Layer 5 of a small transformer language model trained on English Wikipedia (16 layers, counted from 0, width 128).
A neuron adds its activation times its output weights to the MLP's output. To switch it off is to set its activation to zero at one token and run the rest of the model.

Output weights of the MLP neurons that the questions are about. A number n stands for n times 0.0044.
n10: -3 -94 -2 8 13 15 -3 -4 9 7 24 -27 16 -16 0 -18 -14 11 26 17 -1 28 6 23 2 -3 -19 -3 -2 1 24 -2 -9 -11 -5 -1 5 -1 -7 5 -6 -11 -24 19 18 -3 16 7 18 5 3 2 -33 -44 14 -28 -16 10 -21 25 5 -27 6 22 37 29 24 7 14 33 -9 -4 5 -6 1 7 -7 8 28 -2 -9 -20 -22 -22 -1 3 8 -12 -11 -7 23 -30 -8 -5 1 10 13 -1 29 22 -17 -11 -15 -6 8 -11 -10 21 7 0 -58 26 0 5 -9 -16 21 20 -20 -12 6 33 -2 3 14 -23 9 -7
n104: 16 6 3 -20 3 6 17 9 4 -4 4 11 19 -12 -9 -13 10 15 -11 -36 3 -11 9 -2 13 -32 9 -12 7 -20 -10 -33 5 -5 21 12 5 -23 -9 15 -11 12 -12 -13 -25 2 7 -20 -12 16 19 7 7 0 18 3 9 34 -10 -21 7 13 39 0 -26 -5 21 3 -8 12 21 -19 -2 -7 1 -3 12 9 1 0 1 -3 -1 -7 -24 2 16 -41 -22 4 -1 -9 -18 -6 22 24 -6 13 18 -8 -3 -8 32 -21 9 8 -10 -16 12 2 15 10 3 11 -2 4 3 -13 -5 19 -7 -5 -1 -15 -5 -7 -4 8
n158: -21 -34 -15 -17 30 4 -11 -7 14 12 -37 11 -3 16 -13 28 -17 36 -13 31 -19 42 -16 -7 10 11 -23 -1 -13 11 4 -23 24 -23 -24 -13 1 7 -15 -13 9 5 -9 5 1 54 13 -28 -1 10 -25 -37 -4 9 -18 -8 -4 -22 3 19 14 21 -24 22 1 6 -12 18 -2 -16 -18 3 27 -15 -13 -1 28 -1 -11 11 -3 35 37 2 9 -1 -13 19 12 12 20 -16 -9 12 -25 8 4 -11 4 -50 -7 -3 -40 -23 -30 -54 23 26 -3 11 -22 -26 16 26 15 -2 17 1 -33 -17 -8 -10 4 6 24 9 26 21
n188: -12 -12 -8 -10 -19 -4 -64 5 -9 46 -37 9 -9 -16 5 18 -7 4 -30 -8 -26 52 39 -2 13 -26 -15 -35 -37 40 10 -2 5 -2 -2 -11 -29 30 17 -13 24 37 14 -7 19 2 11 14 2 26 -41 3 14 7 -13 -14 -7 -21 -9 9 30 -21 12 -10 24 11 -2 20 -3 -5 1 28 10 3 -20 -27 10 -38 -5 -26 -9 -19 4 -17 40 11 6 -37 9 6 34 14 9 10 -13 -30 -4 -8 24 -23 33 8 -31 -32 -9 -15 11 19 -1 31 -1 -11 5 -11 8 10 15 9 28 -11 25 -28 2 9 24 -38 20 8
n242: -2 60 -33 -40 -39 -48 10 1 42 7 12 21 -6 -16 -29 16 3 -50 35 44 -21 -35 31 -35 28 9 -10 26 -14 -21 17 45 23 -7 -1 -1 -2 2 -35 1 -9 -12 -8 25 -20 24 -1 -11 38 6 -18 3 36 -31 -11 47 8 10 -17 19 28 -17 -33 -24 -11 21 -19 -24 2 -7 -8 -10 -22 2 -5 22 11 -15 -27 13 0 3 -22 -21 13 28 28 8 15 29 -11 21 -13 -26 19 -30 -12 -11 52 -1 -13 32 -32 -16 6 -18 14 -2 23 -43 36 1 -12 -15 -10 49 35 -33 -3 -12 28 -7 0 9 8 14 -9 -5
n250: 10 -15 -10 9 -25 1 -12 -9 24 10 8 -40 24 11 -22 3 -47 52 13 21 9 -11 8 15 16 -12 -17 -31 -12 27 22 -26 -4 15 -8 -30 -9 -6 9 7 -9 -25 36 -29 -12 9 7 -3 -12 -10 20 -37 -2 3 -7 18 -27 -13 -18 30 6 11 -42 6 6 -5 -6 -1 -7 12 -11 39 -16 -11 7 -14 17 6 5 -22 37 29 -23 11 11 8 30 20 4 12 -15 -16 -7 28 2 -11 -6 -5 -1 13 -18 -8 16 12 10 1 8 -30 0 -8 -25 4 12 29 -2 28 33 7 1 28 5 -6 -26 -3 -8 15 -17 10
n273: -5 -10 18 -16 24 -15 19 -2 6 -15 21 7 6 3 -1 -15 -16 13 -15 -20 -7 -16 22 4 8 30 11 -12 3 -7 13 -1 -1 -5 17 2 -11 -8 11 -13 26 -6 1 9 -21 5 -15 40 -12 1 16 11 21 -10 -13 5 13 9 29 -30 11 -13 40 -5 -19 -8 -15 -12 6 25 14 9 17 8 -2 -34 0 -26 -16 6 -15 30 5 -11 13 7 14 -12 -19 -4 0 14 -13 25 -2 -1 6 -10 19 -9 -3 1 3 -27 8 -23 -22 -21 13 -15 5 26 4 18 -15 -19 27 -8 2 -10 -14 -15 -2 -4 20 -29 -18 7
n290: -7 16 -7 -7 -24 9 0 -3 4 11 29 7 -57 -17 -11 3 -19 10 -32 0 1 5 -7 2 -21 21 -16 3 -6 12 -19 34 -10 -9 3 -16 -28 0 10 18 12 3 -32 13 3 20 1 4 -54 -15 -17 7 15 -6 8 -17 12 36 -8 18 7 -5 -11 9 1 12 -22 0 3 17 -6 -29 19 2 -26 12 8 1 -10 13 22 -1 -4 2 58 -33 30 10 -18 1 3 -1 8 3 9 -3 27 4 16 -4 -7 -7 -5 15 -7 26 14 9 23 -12 -43 -22 16 6 3 14 15 -9 -6 -17 -28 11 -9 -31 18 0 19 29
n339: 2 15 -11 -11 -25 33 21 14 1 -33 -20 -32 -5 27 -14 -4 -45 -24 -29 -9 47 -18 -42 21 -3 2 -7 -12 -9 -9 -33 -6 -13 0 -4 19 21 -39 -12 4 -16 24 -8 5 -6 42 20 13 -4 -5 -46 -36 -15 33 -9 4 24 7 -14 0 25 44 13 29 10 -21 10 17 -20 22 -8 18 7 -11 14 1 -6 7 -57 16 18 8 -24 13 18 -12 -12 6 15 4 5 19 12 -4 -39 10 10 -6 41 -12 5 17 -22 -13 18 -42 13 -24 29 25 24 -20 16 15 0 -11 19 11 -34 12 -4 14 -23 -13 28 -32 -18 5
n349: -15 -18 -5 -12 12 0 -21 -11 10 37 16 16 -19 -6 19 3 12 -23 -10 28 -12 -1 29 -19 -6 -21 -8 -26 35 -19 -22 -15 -18 -10 -17 10 -12 3 11 -7 11 58 -26 4 -31 18 -14 -2 -29 -5 10 -14 19 18 -19 -19 17 20 -18 34 6 6 -18 -21 -9 4 -30 1 18 -21 17 1 11 -8 36 6 16 -2 6 -7 -16 -4 -7 -22 -4 21 7 13 0 31 4 2 -25 16 34 7 31 28 -5 47 6 6 -19 24 5 14 -40 -8 -18 -14 -3 8 16 -8 -1 -26 14 -9 -37 11 0 -6 15 18 -21 2 3 -7
n363: -33 16 -39 -15 30 -7 -20 -14 -17 -13 -2 18 -20 -6 -12 41 27 34 -11 -17 -28 -19 -6 9 -14 27 19 -41 -29 -6 -32 33 27 -1 37 -15 -4 8 -6 14 13 38 -7 2 -2 -4 14 13 0 27 -34 -27 -11 8 -6 2 -2 -4 -21 -2 10 20 14 41 -18 30 16 -7 -4 -4 32 13 -14 17 -11 -5 -9 -30 -22 10 31 -17 -4 -6 1 1 15 -12 10 13 -30 -7 1 11 10 18 3 8 -3 14 -17 -57 -11 -38 -27 11 18 -18 9 0 22 5 26 47 13 -5 -13 6 -24 -14 15 -24 16 12 0 9 -27 -16
n385: -9 19 -14 -19 -1 -18 26 29 -33 -15 2 -4 -2 21 2 -7 19 9 35 25 -23 -26 3 24 8 21 -9 -16 -9 26 -33 -12 -1 7 -20 -9 8 -27 -14 31 2 -8 19 17 41 24 -35 -17 -16 -8 10 21 9 11 26 38 -1 -5 -6 2 23 -48 -10 -5 -50 -23 4 -15 -16 -14 4 -27 -20 16 -7 15 4 33 1 7 -25 -10 -18 11 -51 -2 21 -2 14 -2 -49 -19 16 -41 4 -7 23 -2 -13 -1 -18 -3 -20 13 18 7 -17 15 -17 -3 15 2 32 36 11 -16 -22 13 -4 28 11 6 10 -20 -29 60 -16 -6
n400: -9 -24 -16 -2 12 -8 -23 -10 -20 -15 30 15 -3 24 -6 -3 11 1 15 1 -27 11 25 -12 -12 -36 -21 -32 -17 -5 -8 -40 -19 13 40 -19 11 -22 5 -3 -4 23 0 8 -20 1 -14 14 -6 0 20 -29 11 -4 24 -8 -6 11 -6 10 19 -4 16 16 -46 3 -27 -19 -21 34 -11 -2 5 12 41 4 12 3 -2 -9 15 1 -4 4 -22 22 -19 -10 -1 -22 -1 3 9 -1 -9 17 30 23 19 -11 -5 0 3 0 1 -5 14 -14 -5 -16 8 -11 13 20 15 -22 -40 8 -2 21 9 37 -8 11 13 -3 36 3
n447: 5 14 -9 -13 -3 -16 19 -20 -19 -5 -1 28 -4 34 8 4 -25 26 -18 1 -9 -2 -27 25 16 2 10 13 -8 -38 3 29 11 9 4 25 11 -55 10 9 4 -38 27 20 -17 -8 -4 38 6 9 -18 -19 -19 22 28 7 12 -20 6 -56 19 -59 -17 5 -5 -23 23 -20 -22 22 -26 31 -15 17 31 8 -55 8 -2 30 -3 7 9 28 -20 -17 18 -7 -11 -28 -43 2 11 -12 11 15 -25 -5 22 -8 -1 -6 7 -19 -13 36 -9 -25 -18 -17 41 40 5 -6 10 -13 -23 6 31 27 -2 -3 -13 -37 12 19 7 3
n449: -6 15 -3 1 -3 8 19 -25 -11 6 12 9 -23 18 -18 -3 38 8 7 -33 -4 -21 25 -11 2 -5 35 -2 16 -26 -6 2 -5 4 -10 16 9 -24 -9 23 -21 -12 6 11 -44 -35 20 -30 -3 -1 21 4 27 -24 -7 -6 25 -7 27 10 6 5 55 1 11 -8 -7 4 19 -11 -11 -17 -17 -7 -4 11 -30 -7 13 -3 -13 12 3 -11 -3 3 -5 19 -8 9 37 32 3 20 3 -4 10 -7 5 33 0 -18 -24 3 30 13 7 -32 1 1 -23 3 9 -10 3 -7 -13 -8 -6 -15 -15 -5 -5 8 30 -12 -19 1
n489: -12 6 -17 -6 -1 1 6 10 18 0 -13 -7 -5 21 19 -26 5 10 2 -8 -27 -5 13 4 11 -9 8 24 0 -9 -35 -11 14 -14 -33 4 -11 7 14 -18 -3 -12 -9 -19 7 -5 17 12 7 9 1 -7 -9 16 7 -16 -6 24 15 4 16 3 -7 18 -10 12 -24 -3 -1 -2 22 -18 37 4 -1 3 30 -2 -29 1 7 -3 22 -18 -13 -2 -5 -13 -2 3 11 0 33 -17 -7 -2 16 2 5 -9 22 11 23 -20 30 -4 -14 24 -25 -4 -13 -25 23 27 17 0 -6 -13 -24 1 -4 2 -27 -8 -2 -7 6 -20

Each question names a token from some text and the token that comes next. It shows the activations a of the neurons there, in the order above. A number n stands for n times 0.026.

Then comes g, the gradient of the next token's log-probability with respect to the MLP's output, scaled to length 1. A neuron's effect is roughly proportional to its activation times (output weights . g). A number n stands for n times 0.0043.

" int", then "ending"
a: -6 -6 37 -6 0 -2 -6 -1 42 9 -1 0 -5 -4 -5 -6
g: -13 -6 -30 11 0 15 10 -13 0 -11 -16 -14 26 1 -31 24 -21 12 -5 3 -36 22 -12 0 -18 -38 19 -5 13 28 -21 -6 -40 21 1 -5 28 13 -1 14 -12 16 -15 38 -16 -1 54 -4 23 9 40 -28 -17 17 -30 -53 16 16 -6 -24 0 -2 12 8 -48 -34 -4 17 12 10 21 -33 17 -27 5 -25 29 27 -10 16 -4 5 32 -42 32 -6 15 -6 9 0 -14 0 14 8 16 8 -4 25 9 -11 -4 0 1 -37 30 -23 -20 -6 4 23 9 -12 14 4 40 44 -4 -37 4 -32 5 -11 -2 -23 -9 21 -1 1
Switching off which neuron hurts the next token most? n158

" third", then " time"
a: -6 -2 6 7 -4 -6 -1 2 3 15 -1 -1 12 -4 -7 13
g: -39 -32 -26 1 -4 -44 -8 -30 32 1 -16 39 0 -3 15 13 -16 7 -11 -3 -38 -28 -55 1 -17 -2 8 7 -16 -13 10 -24 10 -8 29 -16 39 16 8 -6 -13 34 -9 17 -22 -4 10 -13 2 -27 2 -47 7 19 -20 -15 1 14 -28 2 22 33 -10 -3 -8 41 8 -4 17 -2 -1 -13 20 53 1 27 -31 -9 -2 -35 -27 -37 11 17 1 -17 -13 0 -6 25 44 13 10 10 51 -17 47 3 -3 -13 -11 19 -26 1 -6 1 10 -2 22 -8 7 13 25 18 -22 18 -8 -9 13 -13 8 2 12 12 -3 1 5 30
Switching off which neuron hurts the next token most? n349

" while", then " the"
a: 20 -4 2 -5 -3 -6 -2 -5 4 34 -3 -4 -6 -6 -7 -3
g: 3 10 -21 6 13 -57 14 4 2 36 -19 0 1 12 48 17 -6 5 -28 -14 -27 0 -2 19 30 -11 4 -17 10 -36 4 -9 5 -31 -29 11 -17 10 -9 48 2 -38 -4 -18 -40 40 12 19 -7 19 -41 -13 -11 2 -37 -21 34 -36 -8 1 8 14 25 -24 -18 21 -10 -21 11 -25 -7 23 21 -21 22 34 -18 5 -3 -14 14 9 -1 25 -16 5 7 35 25 26 1 -15 17 16 -10 -25 24 24 -25 11 19 -14 -38 16 -2 -23 -30 5 21 -15 19 -24 36 12 7 -8 16 -10 -19 3 7 1 -20 13 8 27 2 -15
Switching off which neuron hurts the next token most? n349

"T", then "otal"
a: 18 -5 -3 -6 -5 -4 -4 0 32 0 -5 -6 -7 -3 80 0
g: 4 -25 -26 29 51 3 35 40 1 -20 -4 23 18 -6 -20 -13 9 4 3 17 20 18 -22 39 -5 8 -6 -32 -16 -6 -32 11 30 -13 10 -34 -7 -21 -16 0 17 2 -2 -18 22 20 -24 -3 -11 13 37 -27 -32 -23 14 -4 -18 10 16 17 -7 -2 -21 -8 50 -20 15 -24 -59 -8 -21 2 12 14 -27 -8 -5 -21 16 9 -33 8 10 -18 6 -37 -17 11 -8 4 -12 -20 -11 17 11 3 20 -1 18 26 4 17 9 16 34 -16 -10 50 -11 1 -20 3 -43 2 29 18 4 4 0 19 -26 26 29 -25 -23 -22 11 3
Switching off which neuron hurts the next token most? n10

"el", then "ve"
a: -6 24 -3 1 -6 -6 -1 2 -5 0 20 -5 -6 51 -2 -6
g: 4 16 -29 -9 -4 -18 -2 -1 5 -33 16 42 -9 36 10 -15 16 23 22 -1 29 -26 -8 1 -34 20 18 13 19 -3 59 42 -23 -10 6 17 -2 7 -5 8 -1 -1 6 -30 -23 -18 -21 -59 -9 8 -16 -9 14 5 17 -11 -5 16 -39 1 7 -23 -3 7 7 5 -24 -12 4 -16 -12 -9 -52 27 1 -8 39 20 -18 17 -5 8 3 -6 30 -15 -13 -18 9 8 2 -6 4 -39 24 2 -22 -21 19 -28 -8 7 11 -22 -7 39 34 15 27 -12 -23 39 5 -18 25 -15 9 11 9 -1 -35 -24 36 24 1 -13 -39 3
Switching off which neuron hurts the next token most? n447

" Stadium", then " and"
a: -3 -6 -4 14 37 -4 30 -3 -2 -6 -4 -1 -7 -6 4 -4
g: 14 -13 -37 4 11 -8 8 17 -9 12 18 -11 -4 7 11 0 -2 -12 -36 -10 10 -13 -2 2 -4 -16 -36 9 -35 6 -1 5 4 8 4 -35 19 -1 22 -17 1 -11 3 11 -2 23 -52 -31 15 24 6 16 17 7 1 10 -6 23 -5 -10 -5 10 15 6 -7 -16 -28 1 -55 8 -13 -8 0 -57 6 7 14 -27 -18 6 24 -29 -3 29 -33 29 63 -16 20 2 22 32 24 -4 -10 -20 -31 6 12 -8 23 35 13 -22 22 -8 -30 29 9 -15 -38 -9 7 41 7 29 30 -31 2 23 1 -35 -20 12 24 -6 31 -1
Switching off which neuron hurts the next token most? n242

"et", then "ian"
a: -6 9 -6 -5 -3 5 -7 0 -6 -3 -3 0 -3 18 44 -6
g: -56 14 2 -7 -24 -9 -17 -8 -39 -18 -15 19 -10 35 4 8 24 18 25 -12 32 5 4 -23 16 -28 -11 -12 13 -4 2 11 -7 -14 7 12 1 -14 10 19 44 -4 21 4 29 -13 8 15 -1 24 -18 0 -12 26 -7 -18 4 -4 -1 0 -15 15 45 3 -7 -9 -4 33 22 7 -5 21 22 -14 -15 2 -33 -51 -2 2 -34 12 16 -30 40 -16 21 19 -7 -16 8 -9 -13 11 30 -9 0 18 18 -23 -4 10 -8 -3 44 -26 -13 0 25 2 10 -1 -66 2 22 -30 -20 -62 5 -3 40 -7 20 -15 2 7 -18 -13
Switching off which neuron hurts the next token most? n449

" ob", then "l"
a: -5 27 -4 -6 -1 -1 -2 -6 1 -7 -6 -5 -6 -3 -6 22
g: 15 5 16 -26 -44 3 -25 30 -17 12 0 -21 -5 -32 -15 -57 -7 -1 21 27 -1 -18 0 11 -4 -15 7 10 -44 6 -7 15 -14 16 12 0 16 -5 16 -7 -24 6 -20 20 14 20 12 -6 1 6 41 -1 17 -16 0 -3 16 2 -4 -47 -2 38 42 -25 -25 -15 28 -14 -11 3 -21 -26 -2 25 17 11 4 34 -4 4 -24 5 22 -8 6 -23 15 0 -8 9 33 -23 -21 6 35 5 35 -26 9 8 13 -12 33 29 20 -7 -16 0 -9 14 -2 3 5 9 10 42 -18 -6 -33 -4 22 -23 -44 -12 -33 -50 11 36
Switching off which neuron hurts the next token most? n104

" died", then " of"
a: 26 -6 -5 7 -6 -3 40 -7 -3 -6 -1 -3 -7 -2 -6 -2
g: 7 16 -4 -18 13 -59 1 -6 -8 7 -30 13 -12 40 -17 -15 12 24 48 -15 -41 -16 22 1 7 -17 2 -17 -20 17 -23 5 17 -20 -38 5 -34 -13 33 25 22 17 -24 -2 32 -5 -1 24 2 23 -43 -4 0 -7 -8 -3 -3 -24 -9 -12 28 15 3 49 -10 -11 -16 -3 30 3 33 -11 10 -3 10 41 -7 -17 -40 17 -9 -7 5 -9 6 20 1 -2 -20 17 5 37 -5 -6 25 -17 -9 -17 8 -19 -9 -12 0 -23 31 26 -37 -13 2 -30 -15 17 4 18 34 -6 -12 -40 24 23 -13 2 10 -19 -26 20 23 25
Switching off which neuron hurts the next token most? n273

" bel", then "ong"
a: -1 2 5 8 0 16 1 0 -4 -6 -4 -2 40 -4 -5 -5
g: -28 -3 29 2 16 -8 -6 -25 36 3 5 20 6 -6 -20 15 -35 0 -15 -12 48 17 -21 -56 19 -40 -29 0 4 -10 8 -29 1 -11 -9 -8 5 -5 -7 -19 -22 -1 19 -3 35 -4 3 -18 29 -17 20 7 9 28 -9 19 -14 22 -23 50 4 5 5 3 52 52 -10 -12 34 9 -7 11 1 -15 -18 -5 11 -9 -25 30 -17 4 -21 -17 -18 -24 -28 9 9 -9 24 -25 -24 34 26 1 -36 2 8 -2 -3 -14 25 52 7 2 10 29 0 -2 -9 -6 -10 14 -25 -37 23 6 -5 -42 -22 -6 8 16 0 10 0 6
Switching off which neuron hurts the next token most? n250

"an", then " Mac"
a: -5 2 -4 -6 -5 -6 -6 -3 -6 0 10 24 -7 45 -2 -5
g: -5 30 2 -18 21 -21 25 -19 2 2 -20 36 -6 12 32 -21 7 -22 -17 19 -11 -6 9 16 -34 17 14 -5 -16 -9 -24 -27 -16 10 14 3 -14 2 -48 -12 21 6 12 -4 22 -6 31 -16 -2 7 -4 17 -9 40 8 -5 20 18 30 3 -5 -16 -27 -26 -22 26 -5 0 33 -23 42 28 21 -33 59 2 20 4 -33 8 -3 20 -14 11 -33 -7 -16 36 21 10 -2 -9 -16 18 30 -35 14 -8 -8 -20 -12 2 25 -42 40 29 -26 18 -7 5 0 17 -2 4 3 8 -25 -30 0 -19 -27 -18 13 -6 -23 1 -17 -44
Switching off which neuron hurts the next token most? n385

" his", then " kn"
a: 3 17 -2 -4 -2 -4 -1 -7 26 -1 -5 -3 37 -6 -1 -7
g: -7 8 -14 14 8 -24 15 -20 -2 -56 -16 -3 37 5 -1 -10 8 -1 -15 12 -48 0 1 1 -3 47 9 1 5 -6 18 -19 5 19 21 3 -51 8 69 -1 -20 14 29 -3 16 -6 -5 7 23 9 14 -32 22 -9 15 36 9 -25 2 17 -4 10 -2 3 -38 4 0 14 7 18 -4 -33 2 26 33 4 -10 37 9 2 -7 11 0 -38 -32 -5 38 17 -29 -8 -5 2 -2 -36 -34 -20 8 35 -17 13 -59 29 17 2 8 3 -18 21 19 -19 0 -21 16 -5 -12 -1 -41 10 -2 11 -10 9 -19 -6 -3 3 -5 -27
Which neuron, switched off, raises the next token's probability most? n339

"he", then "ep"
a: -7 67 -2 5 -5 -5 -6 -3 -6 -4 42 14 -6 72 -6 -4
g: -5 41 -12 19 22 -1 -31 -24 14 -13 2 -2 7 -9 -8 -17 23 2 -12 7 18 15 -7 0 -7 4 -31 9 19 -20 8 -22 6 -7 -50 -3 37 -6 -3 36 -14 -23 -21 -25 52 -8 -3 30 13 -28 15 7 7 -13 -5 18 -14 5 11 -11 -2 21 -8 2 -16 -1 13 -2 -32 12 29 -12 -7 47 -25 -24 -47 17 13 -35 19 -40 5 26 12 -31 27 -14 8 -23 0 -15 50 0 3 -3 24 -10 36 -42 27 -2 2 25 -14 -2 1 17 21 -19 11 3 -38 0 -15 34 -15 -14 18 -4 -10 1 -50 14 23 2 18 0
Which neuron, switched off, raises the next token's probability most? n363

" be", then " much"
a: 11 2 9 -3 -3 5 -5 -1 1 -1 -6 -1 -2 -6 3 30
g: -16 10 -24 -21 -6 -11 38 -15 10 0 44 6 14 -25 28 -34 0 14 -16 2 17 -19 11 -29 5 -29 32 8 -10 2 -1 -19 44 13 -26 -8 23 -3 -13 -28 -9 -19 -15 -5 15 -27 -35 16 3 -14 28 -49 26 -28 6 -9 44 -45 2 2 38 -8 -8 9 26 9 -33 -10 -19 -38 5 11 -1 20 0 -6 26 -11 1 42 -9 7 -16 -5 -20 7 -39 34 20 23 7 -2 29 3 -36 4 11 33 8 -5 26 12 -24 6 29 -12 -18 15 -5 -5 -4 16 19 19 -4 -16 -8 -17 2 18 5 -29 -26 29 -5 -12 -5 33
Switching off which neuron hurts the next token most? n489

" the", then " 1996"
a: -6 -1 5 -6 -2 -6 -2 -1 -6 -7 43 -5 -2 -6 -4 -6
g: -14 3 -25 9 -9 -2 -54 -20 8 17 -21 -23 -2 19 -3 32 -21 4 -35 6 -26 28 -10 13 -4 11 20 5 17 28 -25 -10 17 6 -25 -16 -3 14 11 7 3 42 22 24 1 -3 10 25 -25 -2 8 31 -9 -5 30 14 -39 -12 -20 12 -21 4 -10 -10 56 4 14 12 2 14 -24 -2 -1 31 -5 -20 40 -40 1 -5 -13 4 -29 3 8 -12 0 16 9 -5 18 -12 39 -32 6 18 -18 15 -2 3 -42 -2 13 -3 -18 5 -24 -40 -8 29 -6 -24 7 30 26 43 11 9 -27 16 24 -22 -32 -22 -44 28 -8 -8
Switching off which neuron hurts the next token most? n363

"t", then "ies"
a: -1 3 -3 -6 -6 -6 -1 66 -3 -1 -7 -1 -5 -6 18 -4
g: 29 -42 13 48 -21 -7 9 -7 -14 -25 -4 17 11 -5 2 18 -20 31 -5 -16 24 -18 12 -12 -12 47 -5 19 -4 21 36 -12 -5 -15 11 -22 -22 5 -17 -9 2 41 54 8 7 -15 -1 12 -11 5 -1 11 -8 -4 -31 -33 31 -16 7 -15 21 -18 -9 -6 -14 21 -14 4 30 52 -21 -6 59 -54 -9 0 -7 -8 -22 21 4 -41 2 1 -18 -15 -10 2 -23 8 -44 9 7 -1 -10 6 17 -3 59 -5 -10 -28 4 6 -8 4 -10 3 5 -7 -26 22 -5 -4 -12 3 -1 -9 31 -3 -28 1 20 -13 -10 24 -12 20
Switching off which neuron hurts the next token most? n290

"clud", then "ing"
a: -6 3 23 -1 -1 92 22 -7 -5 -2 -1 -5 -6 -7 6 -6
g: -10 2 -34 17 -2 4 7 -3 -35 17 1 -5 0 -21 21 4 3 7 14 25 -32 11 -23 -7 -7 -12 22 13 8 16 -29 1 1 26 4 -14 34 1 -2 40 -10 -18 -7 -10 29 -3 -20 -34 -3 43 46 -42 -21 37 -16 -10 31 -7 -10 -15 -26 -2 4 16 9 -4 16 -14 -23 -1 -7 2 22 -59 25 -13 27 -3 26 0 -16 14 -13 -2 -30 -4 -13 -10 14 17 -23 -11 -13 -15 2 40 -9 26 -23 -12 -24 4 9 -5 38 -21 25 13 25 58 0 -17 -15 9 14 -34 -21 -4 1 22 -19 -39 -32 19 4 37 8 8
Which neuron, switched off, raises the next token's probability most? n273

"atter", then "y"
a: -6 33 -5 -4 -5 10 -6 26 -5 -1 5 -4 -5 -4 -3 -7
g: -40 21 31 -10 -16 -22 -9 -34 15 22 32 -22 16 -47 30 -2 -27 18 43 26 -8 -14 3 -8 20 28 -4 9 2 -15 -2 -7 16 9 -15 2 6 0 15 -4 -37 11 10 12 0 -9 -56 0 -7 -6 -18 14 -4 -14 6 6 -10 -8 -21 35 26 -34 39 1 4 -35 -11 -21 -10 0 30 -35 -3 48 11 -29 6 17 -1 34 15 8 -11 50 17 4 -2 12 9 19 35 -19 -18 6 -25 -16 6 -8 -28 -11 7 32 32 -22 -42 1 5 12 -18 12 -19 -6 14 -20 17 -5 -1 -7 7 9 15 -1 -2 -13 15 2 -24 -44
Which neuron, switched off, raises the next token's probability most? n104

" g", then "if"
a: -6 -5 12 37 -5 8 -4 4 -6 -3 1 -1 -6 -5 -5 12
g: 2 -10 -10 5 14 -39 2 24 24 1 -9 10 -7 9 26 -20 16 -7 -64 -5 -1 -3 -7 -8 9 -3 7 -14 -10 17 -13 27 12 19 -18 3 -31 15 15 36 8 14 21 6 59 -7 -26 39 23 -2 -1 -37 -25 -33 -3 27 14 -22 -6 -19 20 -1 -38 -14 24 12 -12 43 37 -4 18 -4 11 11 2 -5 -46 -15 -17 -5 0 -19 33 8 -45 5 0 16 7 6 -18 27 -23 -50 7 12 21 14 -5 -8 -6 -22 -5 -28 22 4 -3 13 -21 25 -11 4 -26 6 20 -13 5 -28 24 -32 -24 -9 21 30 17 12 -22 -1
Switching off which neuron hurts the next token most? n188

"ra", then " has"
a: -6 -6 -5 -6 -1 0 -6 -7 -6 0 -6 0 -6 27 -2 -3
g: -4 -5 47 -24 -17 24 20 -31 9 -18 23 -32 26 58 -10 12 1 -36 6 -28 6 -34 -14 -6 6 7 -7 -9 -21 -17 47 -28 22 23 -45 -12 7 -34 15 15 -22 2 3 -24 6 42 2 -16 -1 -22 -24 12 44 -3 15 17 -21 16 19 1 -15 26 -9 -6 24 -10 6 -3 -28 3 -10 -4 -13 -19 -19 -26 -23 14 -11 -27 -2 -20 25 -4 20 6 -18 16 11 10 -15 19 9 27 6 44 -3 9 -22 5 -21 11 -31 -8 16 -18 -2 -32 0 12 17 -11 0 6 -9 19 -8 -3 -3 -20 -4 -14 49 33 -7 -1 25 38
Which neuron, switched off, raises the next token's probability most? n447

" 1", then "\n"
a: -6 -5 3 12 1 -7 -7 -7 21 -6 -6 -5 -2 0 3 -4
g: -11 3 -16 -4 19 27 -10 -9 -20 -6 8 0 15 33 -21 -24 -2 0 -43 11 -11 1 -18 4 30 32 1 11 21 12 39 10 7 5 44 -14 -9 -41 -38 -11 -11 -12 35 0 13 35 5 -5 -38 -8 -31 17 -50 -3 -2 -7 -13 22 -32 -37 12 -6 5 20 -1 -30 7 -14 4 18 -19 -6 3 -29 -1 7 1 -6 14 0 2 43 -1 11 -27 -3 20 8 -34 -28 -10 7 26 -22 26 1 -7 5 -1 1 16 11 -1 45 -28 17 -4 13 18 32 -8 2 -15 27 43 8 -5 -27 -13 12 -56 -17 -4 39 28 -7 -15 -10
Which neuron, switched off, raises the next token's probability most? n188

"in", then " under"
a: -5 12 0 -3 -3 -4 -5 10 -1 0 -2 11 -3 35 -3 -5
g: 6 -26 45 12 -34 24 13 15 39 4 -17 -29 17 7 -5 -16 -28 -25 -4 21 13 2 9 -15 -10 7 3 7 -14 14 -16 -23 -17 25 -4 -14 -13 -24 17 -4 41 -3 -2 -14 5 9 -9 -37 -3 -4 -33 47 -39 40 -18 10 -3 9 55 33 6 -4 -24 6 -29 -26 -5 3 -15 13 -25 19 10 -44 -4 -35 -3 37 -11 -13 26 40 -12 3 -9 8 0 8 -3 -8 3 9 -56 10 20 -12 25 -5 -28 19 7 -8 19 -7 20 -38 16 -24 -21 12 5 -24 -1 49 4 7 24 -3 7 -20 -1 1 -2 16 -3 0 3 15
Which neuron, switched off, raises the next token's probability most? n447

"pt", then "ive"
a: -7 1 -5 -2 -3 30 4 53 -5 -4 -3 0 2 -6 15 -5
g: -58 26 11 -11 4 -26 5 2 -15 -3 -39 -9 -37 -21 31 -24 -6 2 17 0 -28 29 12 0 -19 8 14 -19 -25 19 3 -12 -34 23 0 -17 28 -23 26 -19 47 -3 -7 -19 -3 5 1 0 22 9 63 11 15 11 1 30 -10 27 -13 7 -3 19 32 -13 27 13 19 -32 -1 0 0 -12 -5 37 10 -23 -12 -50 7 26 -14 -11 -25 26 -5 -3 -4 2 30 2 5 -21 -16 -8 8 5 -22 0 -26 17 23 11 -5 7 -8 39 41 5 24 -2 -7 -24 -12 21 34 -23 -8 -7 -23 -43 -14 -2 9 -18 10 0 -27 7
Which neuron, switched off, raises the next token's probability most? n250

"w", then "ij"
a: -6 -5 -5 1 -5 -6 -6 2 -6 0 24 -6 -5 34 27 -6
g: -15 -13 23 -15 3 -10 17 26 -18 -3 15 -36 25 39 7 -6 -14 -8 5 27 5 22 -3 22 0 -8 -18 -24 -5 -8 32 -9 -9 5 -17 14 8 0 12 -5 19 -27 29 0 40 -13 -15 35 30 10 16 16 -9 -33 6 23 1 11 43 11 -45 54 4 -17 16 8 -12 22 -27 11 -6 -25 -18 -13 20 0 -6 -6 -12 -39 -36 -13 59 -5 -18 34 22 6 -12 -8 -6 -24 2 -7 -24 -20 -8 35 -32 -4 -44 11 -35 -16 -23 -10 -3 -9 -7 6 33 15 -8 -26 -4 -15 -19 16 -11 24 -22 33 -6 -10 20 -13 -8 25
Which neuron, switched off, raises the next token's probability most? n363